Layer 3 of a small transformer language model trained on English Wikipedia (8 layers, counted from 0, width 128).
A neuron's activation on a vector x is GELU(weights . x + bias), where the dot is the dot product.

Input weights of the MLP neurons that the questions are about. A number n stands for (n - 500) times 0.001.
n83 (bias -0.098): 618,505,490,336,206,660,645,589,382,458,576,500,516,571,554,394,377,756,594,303,540,571,715,839,449,637,400,569,449,327,386,772,465,510,219,158,631,390,421,542,678,421,495,459,556,534,836,153,446,380,541,910,352,598,578,782,597,348,556,474,626,620,485,559,346,561,218,569,381,590,641,454,713,416,214,346,275,500,666,558,463,490,690,526,514,685,806,338,282,793,299,205,479,722,641,500,297,187,458,613,188,745,626,532,442,70,335,218,468,708,601,533,446,479,686,659,505,315,470,650,147,511,620,359,544,525,783,857
n87 (bias -0.098): 571,594,616,683,721,522,634,597,464,561,298,464,573,389,434,440,733,445,504,338,375,365,605,528,295,996,527,406,545,548,377,530,599,741,487,437,629,811,565,195,591,444,600,242,410,526,504,229,346,460,573,473,610,298,318,436,500,435,450,293,531,327,523,774,641,423,436,557,729,212,509,427,486,509,504,160,617,408,462,556,674,460,514,299,656,301,705,450,403,582,728,382,673,333,738,332,390,387,556,321,569,524,747,167,435,526,543,345,439,462,430,524,419,556,660,359,968,673,219,849,536,425,453,567,413,374,513,518
n189 (bias -0.110): 520,574,935,585,732,562,257,545,533,297,768,293,620,395,428,522,430,695,616,394,183,381,383,605,552,461,624,365,180,459,690,596,279,219,624,674,588,529,549,386,362,519,706,430,579,168,399,745,658,559,477,381,500,327,300,449,258,343,697,384,689,569,747,424,481,733,570,159,491,383,523,449,334,309,753,645,513,478,515,544,500,367,458,448,509,500,358,509,547,641,768,513,654,509,375,336,436,602,418,388,533,540,343,756,707,375,433,402,292,500,587,183,461,558,571,373,801,553,279,538,519,544,220,809,563,777,629,617
n196 (bias -0.148): 355,803,652,331,596,528,397,780,386,782,392,677,653,469,598,731,568,613,663,454,401,294,471,350,323,608,422,730,625,419,353,602,434,436,682,518,261,392,718,543,478,530,302,550,349,734,451,236,410,512,433,866,437,567,424,222,420,423,437,274,488,504,680,532,709,471,352,536,516,500,368,500,445,586,658,508,558,407,288,483,400,644,572,563,594,356,393,704,543,504,449,702,440,256,564,513,569,382,509,492,513,415,446,470,884,359,197,412,413,799,408,464,332,582,504,639,392,584,393,351,437,583,453,342,633,658,680,466
n202 (bias -0.122): 324,536,264,326,554,483,433,584,459,336,410,738,427,616,526,401,697,256,215,599,598,708,769,546,450,711,469,613,356,408,452,551,325,644,522,365,500,565,579,607,730,618,524,554,744,579,558,706,544,256,477,736,534,611,327,436,641,277,514,368,765,509,541,300,547,568,573,338,381,372,625,291,398,570,526,213,751,469,591,608,538,277,569,669,513,193,656,644,523,532,386,426,224,403,261,381,681,306,584,592,588,277,248,331,500,539,573,543,792,862,555,490,318,547,174,681,486,595,706,509,536,288,628,478,487,662,396,827
n232 (bias -0.052): 512,379,562,324,449,575,465,347,739,545,433,552,385,508,565,402,548,445,467,351,395,382,687,545,544,639,484,582,614,373,269,656,292,524,270,382,395,662,485,642,742,508,421,160,476,569,340,459,496,523,257,279,430,626,470,659,615,580,432,418,547,500,480,603,603,464,536,489,323,34,453,512,484,667,649,581,522,618,479,492,553,516,348,596,570,451,368,457,395,508,536,595,145,289,428,480,546,496,803,752,476,741,375,566,614,477,545,413,619,612,565,487,571,586,588,832,445,353,387,424,405,562,556,394,702,736,394,769
n272 (bias -0.073): 336,677,689,586,384,521,285,387,455,629,332,487,371,276,587,636,405,637,450,708,518,667,491,591,419,689,764,602,496,392,431,387,306,514,509,514,360,308,633,395,806,384,772,397,540,715,540,320,656,504,487,303,316,647,406,500,460,633,504,486,394,583,536,573,398,482,882,719,365,621,680,66,541,339,509,456,590,431,246,625,384,610,378,261,608,377,715,513,605,680,486,431,643,465,555,567,504,598,611,577,591,218,257,838,413,479,487,423,570,552,328,843,160,661,369,343,296,598,676,391,312,444,701,496,255,420,453,692
n348 (bias -0.115): 380,776,504,495,327,465,333,500,606,543,613,731,583,510,687,787,472,700,449,450,302,588,555,598,279,424,640,619,300,633,340,436,468,467,374,276,339,740,518,327,370,547,476,495,687,438,500,656,567,742,353,401,530,636,701,475,445,399,606,652,627,715,573,293,538,331,588,209,460,357,446,385,262,237,766,580,622,522,307,400,253,442,698,149,577,491,437,464,416,454,694,526,769,305,229,707,651,619,533,359,696,211,582,230,566,772,727,465,704,692,429,742,321,349,398,772,295,548,405,639,348,476,444,301,403,541,513,592

Each question shows a token from some text and the vector x that enters the MLP there. A number n stands for (n - 500) times 0.0091.

"L": 359,237,645,734,577,430,592,653,430,428,486,430,626,870,674,491,535,443,422,497,447,456,402,557,526,522,514,357,555,352,552,381,574,370,377,437,549,435,415,607,672,464,469,544,277,390,391,603,525,424,434,510,405,656,532,454,474,513,651,468,397,738,401,572,552,365,263,380,566,504,629,511,640,538,538,464,465,504,578,273,697,561,551,482,469,591,457,426,729,497,612,498,511,526,650,527,454,546,548,609,424,424,492,380,404,734,473,576,467,435,533,560,666,389,408,426,314,421,363,465,423,524,575,261,489,460,715,574
The neuron with the highest activation: n83

"ent": 365,367,479,712,553,500,706,582,545,334,527,627,476,500,486,491,485,658,498,561,523,367,450,649,429,367,474,394,551,282,583,527,481,497,447,571,432,422,637,382,572,478,231,501,405,337,434,830,429,533,448,539,317,798,584,408,447,558,721,465,217,580,446,473,338,422,385,590,529,458,699,452,433,563,524,600,524,592,565,396,574,494,397,486,351,448,545,564,757,534,580,565,375,756,641,628,484,530,417,311,467,461,510,337,430,555,624,491,545,437,446,640,499,617,427,532,403,594,440,420,392,597,517,504,533,569,544,293
The neuron with the highest activation: n348

"201": 444,514,521,651,338,381,588,486,566,444,487,385,556,540,456,416,450,647,435,546,547,430,577,698,439,434,396,470,616,270,769,416,540,370,403,374,636,445,451,481,624,426,474,452,272,381,550,741,511,433,399,518,340,576,606,418,636,485,455,553,382,494,483,466,473,211,543,484,436,362,722,605,505,404,709,528,571,595,616,447,502,508,547,425,601,468,495,504,709,518,420,612,598,547,611,473,473,614,562,558,651,541,522,278,291,459,501,365,462,447,485,727,479,400,443,365,185,747,565,491,561,583,451,394,636,457,717,551
The three highest activations, in order: n348, n272, n83

"-": 547,332,580,664,508,550,466,560,526,536,363,299,464,550,522,522,563,391,479,593,571,555,602,492,326,367,392,362,645,256,560,441,484,511,542,430,578,551,494,581,693,535,606,460,469,385,564,730,541,424,407,508,180,618,517,558,552,482,525,485,253,641,370,501,469,468,542,522,608,216,577,507,562,572,454,613,509,644,591,370,581,471,475,383,404,461,658,485,778,506,412,407,546,537,552,497,450,439,565,616,362,734,396,391,272,743,524,504,394,381,693,599,621,640,539,500,422,343,398,355,440,554,496,373,420,400,636,665
The three highest activations, in order: n232, n83, n272

"t ": 513,418,602,823,580,579,526,580,432,517,360,462,596,745,533,565,360,382,558,522,622,383,566,513,257,421,423,536,537,235,660,450,635,401,552,508,436,440,651,341,526,561,426,442,435,490,363,521,394,523,514,572,388,430,517,301,546,473,732,582,308,552,505,421,496,544,470,588,678,529,445,530,508,675,485,497,471,625,558,261,564,660,498,524,419,370,514,442,718,442,479,546,203,495,510,420,448,480,392,504,518,562,473,249,372,651,607,565,500,580,629,495,435,454,330,558,458,360,504,434,559,893,497,581,478,466,550,512
Which neuron fires most, and how strongly? n196, at about 1.4

"ame ": 551,459,497,787,599,417,507,656,471,454,450,299,521,698,413,649,564,394,432,607,393,277,522,610,404,398,553,604,638,387,727,282,464,455,556,582,528,470,715,444,369,500,388,485,408,545,372,582,447,566,351,551,385,550,488,408,688,480,619,464,295,580,431,567,530,447,438,671,798,439,556,526,522,557,417,631,419,722,463,311,522,561,584,335,393,312,662,435,670,389,409,710,402,495,528,555,503,437,492,460,556,613,412,244,490,672,501,521,401,470,616,580,590,410,438,576,555,405,439,579,579,547,481,511,383,428,355,391
The neuron with the highest activation: n87

"n": 355,381,707,761,536,510,568,560,655,633,536,336,441,678,445,436,516,461,367,438,495,457,557,458,444,575,461,549,603,375,751,425,560,503,554,541,563,381,666,452,534,620,398,650,397,427,506,719,692,441,472,632,375,579,700,456,485,430,791,492,281,619,417,432,375,287,506,661,547,374,466,574,499,473,565,612,452,580,423,438,509,481,498,288,520,418,512,421,803,495,427,459,442,518,490,472,561,388,331,375,405,598,476,291,275,557,433,602,475,547,566,677,477,448,343,302,532,401,339,569,546,466,426,478,554,635,569,538
The neuron with the highest activation: n189

"for": 512,504,564,698,496,414,607,581,608,497,321,333,443,578,439,438,458,498,401,512,411,458,502,496,416,457,515,651,582,268,601,224,591,456,453,461,590,377,614,662,559,473,316,535,386,408,447,646,599,468,532,588,318,652,466,517,666,397,587,532,447,471,372,452,416,293,529,575,523,334,716,542,480,453,678,704,503,700,482,532,497,656,358,285,393,321,529,718,724,543,620,433,491,579,629,480,451,412,467,475,479,597,367,340,220,427,498,554,530,637,483,652,503,519,491,233,430,547,428,499,584,535,467,494,584,524,643,692
The neuron with the highest activation: n272

"A": 517,299,456,606,537,434,767,597,466,633,405,312,611,709,632,463,611,439,337,425,554,548,424,637,666,490,477,385,769,339,648,363,506,411,509,395,514,441,388,578,483,344,420,618,439,393,319,595,488,414,496,398,411,606,498,424,377,466,467,444,401,443,337,564,565,311,326,536,625,379,538,544,544,409,594,442,402,463,655,327,513,618,488,494,568,597,447,494,774,440,450,594,488,504,687,596,607,552,532,419,475,481,484,284,304,636,517,570,423,549,458,571,577,576,604,505,358,390,432,703,625,529,474,477,536,470,862,460
The neuron with the highest activation: n87

"is": 485,336,527,715,539,535,456,429,517,474,455,463,540,592,463,566,613,481,456,665,525,514,418,346,249,428,509,510,564,342,670,570,524,400,405,427,506,432,640,438,586,491,185,644,244,328,591,672,503,439,513,498,377,693,526,492,574,379,528,498,446,622,359,438,503,421,491,682,899,516,517,549,517,572,611,532,417,582,393,478,590,500,504,480,419,379,359,536,881,526,363,576,454,673,613,601,621,414,436,437,406,534,584,390,283,383,496,530,500,508,503,695,510,550,464,445,405,447,438,440,579,522,535,496,308,502,719,441
Which neuron fires most, and how strongly? n196, at about 0.14

"f": 430,347,699,677,508,513,533,612,511,548,448,526,421,561,646,357,365,597,453,509,438,385,629,521,454,425,458,556,585,375,615,242,625,501,521,438,832,509,505,521,696,554,484,596,396,409,414,839,470,438,384,483,399,552,494,320,525,455,451,488,214,472,520,657,431,367,483,553,455,319,606,609,420,592,510,493,565,638,440,415,555,567,407,272,349,498,408,485,841,596,507,656,536,550,518,521,628,502,500,466,522,532,461,325,295,558,614,524,651,450,577,619,503,448,443,369,384,545,379,471,451,631,290,466,542,432,486,670
The neuron with the highest activation: n348

"ar": 515,468,591,811,580,515,760,699,578,366,495,361,570,550,503,553,648,551,222,620,413,464,387,501,508,456,423,413,530,335,701,429,541,427,465,373,604,493,798,557,430,361,359,537,219,440,368,659,523,510,416,441,419,690,559,406,507,348,580,527,311,590,491,686,450,341,460,660,503,418,728,479,500,487,560,388,461,716,439,425,493,469,420,361,323,441,482,544,747,451,557,647,446,644,681,639,484,490,508,382,475,557,482,371,409,547,568,478,339,426,463,472,556,516,441,515,563,483,419,580,510,575,495,549,510,314,457,552
The neuron with the highest activation: n87

"id": 433,338,540,703,469,552,547,519,451,484,489,515,547,523,610,539,707,519,416,543,460,558,502,511,411,343,385,523,471,330,577,515,482,382,405,503,441,454,670,547,485,590,340,575,220,371,338,697,492,498,446,554,542,669,556,544,581,396,719,461,403,536,402,342,357,435,398,671,813,614,671,480,500,550,567,567,527,522,488,424,616,458,469,437,362,290,446,610,904,526,534,574,262,735,506,528,477,439,443,307,465,574,477,545,364,435,636,455,413,478,412,616,531,542,420,510,427,545,385,366,759,426,578,406,472,412,538,634
The neuron with the highest activation: n202

"for ": 488,484,549,763,619,414,599,635,625,366,496,345,367,684,526,508,346,176,537,583,564,397,497,470,407,363,550,597,583,295,576,359,605,518,414,407,638,470,448,431,424,515,485,557,335,412,449,587,593,390,498,644,265,475,608,409,568,517,534,534,423,481,321,380,500,439,515,562,676,405,451,413,437,702,631,773,344,632,519,377,545,631,646,330,647,422,530,537,761,505,365,523,553,661,461,480,589,566,394,521,482,524,504,232,399,566,685,534,524,563,615,685,471,537,372,398,393,425,395,398,502,595,515,468,489,580,570,436
Which neuron fires most, and how strongly? n348, at about 0.28

"un": 590,297,655,625,397,403,450,659,589,604,442,382,494,735,590,361,538,622,412,533,651,584,631,521,489,417,417,630,516,431,844,308,494,446,396,446,448,438,406,538,491,443,248,663,547,491,525,628,565,487,675,525,308,610,553,464,571,410,553,492,194,559,371,476,495,302,555,499,709,511,600,625,373,468,579,467,596,521,545,429,547,338,498,235,567,454,434,747,707,579,316,517,552,574,474,380,589,551,488,398,506,504,583,536,453,592,525,582,464,458,444,573,458,519,253,353,409,477,467,492,635,313,386,489,458,524,586,459
The three highest activations, in order: n348, n202, n272

".": 516,359,639,769,463,547,556,611,500,450,563,345,573,593,571,502,506,579,511,483,618,437,450,498,450,626,270,575,606,368,493,467,556,398,488,392,546,381,558,367,588,542,573,509,418,311,427,747,441,410,467,611,380,610,575,529,516,240,490,277,275,470,499,418,214,505,408,612,568,407,519,374,531,490,498,528,426,678,509,246,506,669,574,523,408,432,582,473,615,549,398,686,516,610,734,522,473,573,192,446,428,471,516,390,381,506,695,590,349,473,395,556,524,433,555,539,580,428,439,483,524,659,590,413,655,546,651,738
The neuron with the highest activation: n83

"al": 434,404,647,735,523,467,674,666,607,425,477,386,526,562,556,672,532,547,396,496,585,536,390,444,386,482,350,550,587,323,570,370,683,391,467,484,441,412,611,490,565,483,282,516,317,469,406,768,455,614,481,485,178,655,641,381,514,282,621,431,395,582,433,384,423,395,365,554,589,423,605,520,464,519,690,605,521,576,450,368,572,582,524,408,395,556,488,503,783,366,709,512,433,581,698,480,516,453,464,370,432,468,553,354,264,634,578,513,366,641,545,573,506,600,410,572,532,337,450,440,396,548,576,387,510,454,679,597
The neuron with the highest activation: n348

"In ": 462,433,623,722,622,488,369,681,599,576,445,492,386,686,420,532,475,427,621,601,524,450,651,436,483,491,590,587,621,406,607,249,536,432,503,452,681,476,346,393,449,512,444,514,594,487,363,653,605,348,272,656,308,524,517,524,597,374,447,517,292,403,559,639,491,421,516,588,505,394,593,474,532,617,660,466,454,476,454,486,564,504,404,376,417,355,567,542,735,479,174,532,600,592,402,604,557,454,458,472,528,577,513,262,279,510,776,326,561,497,484,532,628,581,325,399,461,342,577,531,610,594,405,479,326,644,630,539
The three highest activations, in order: n202, n272, n87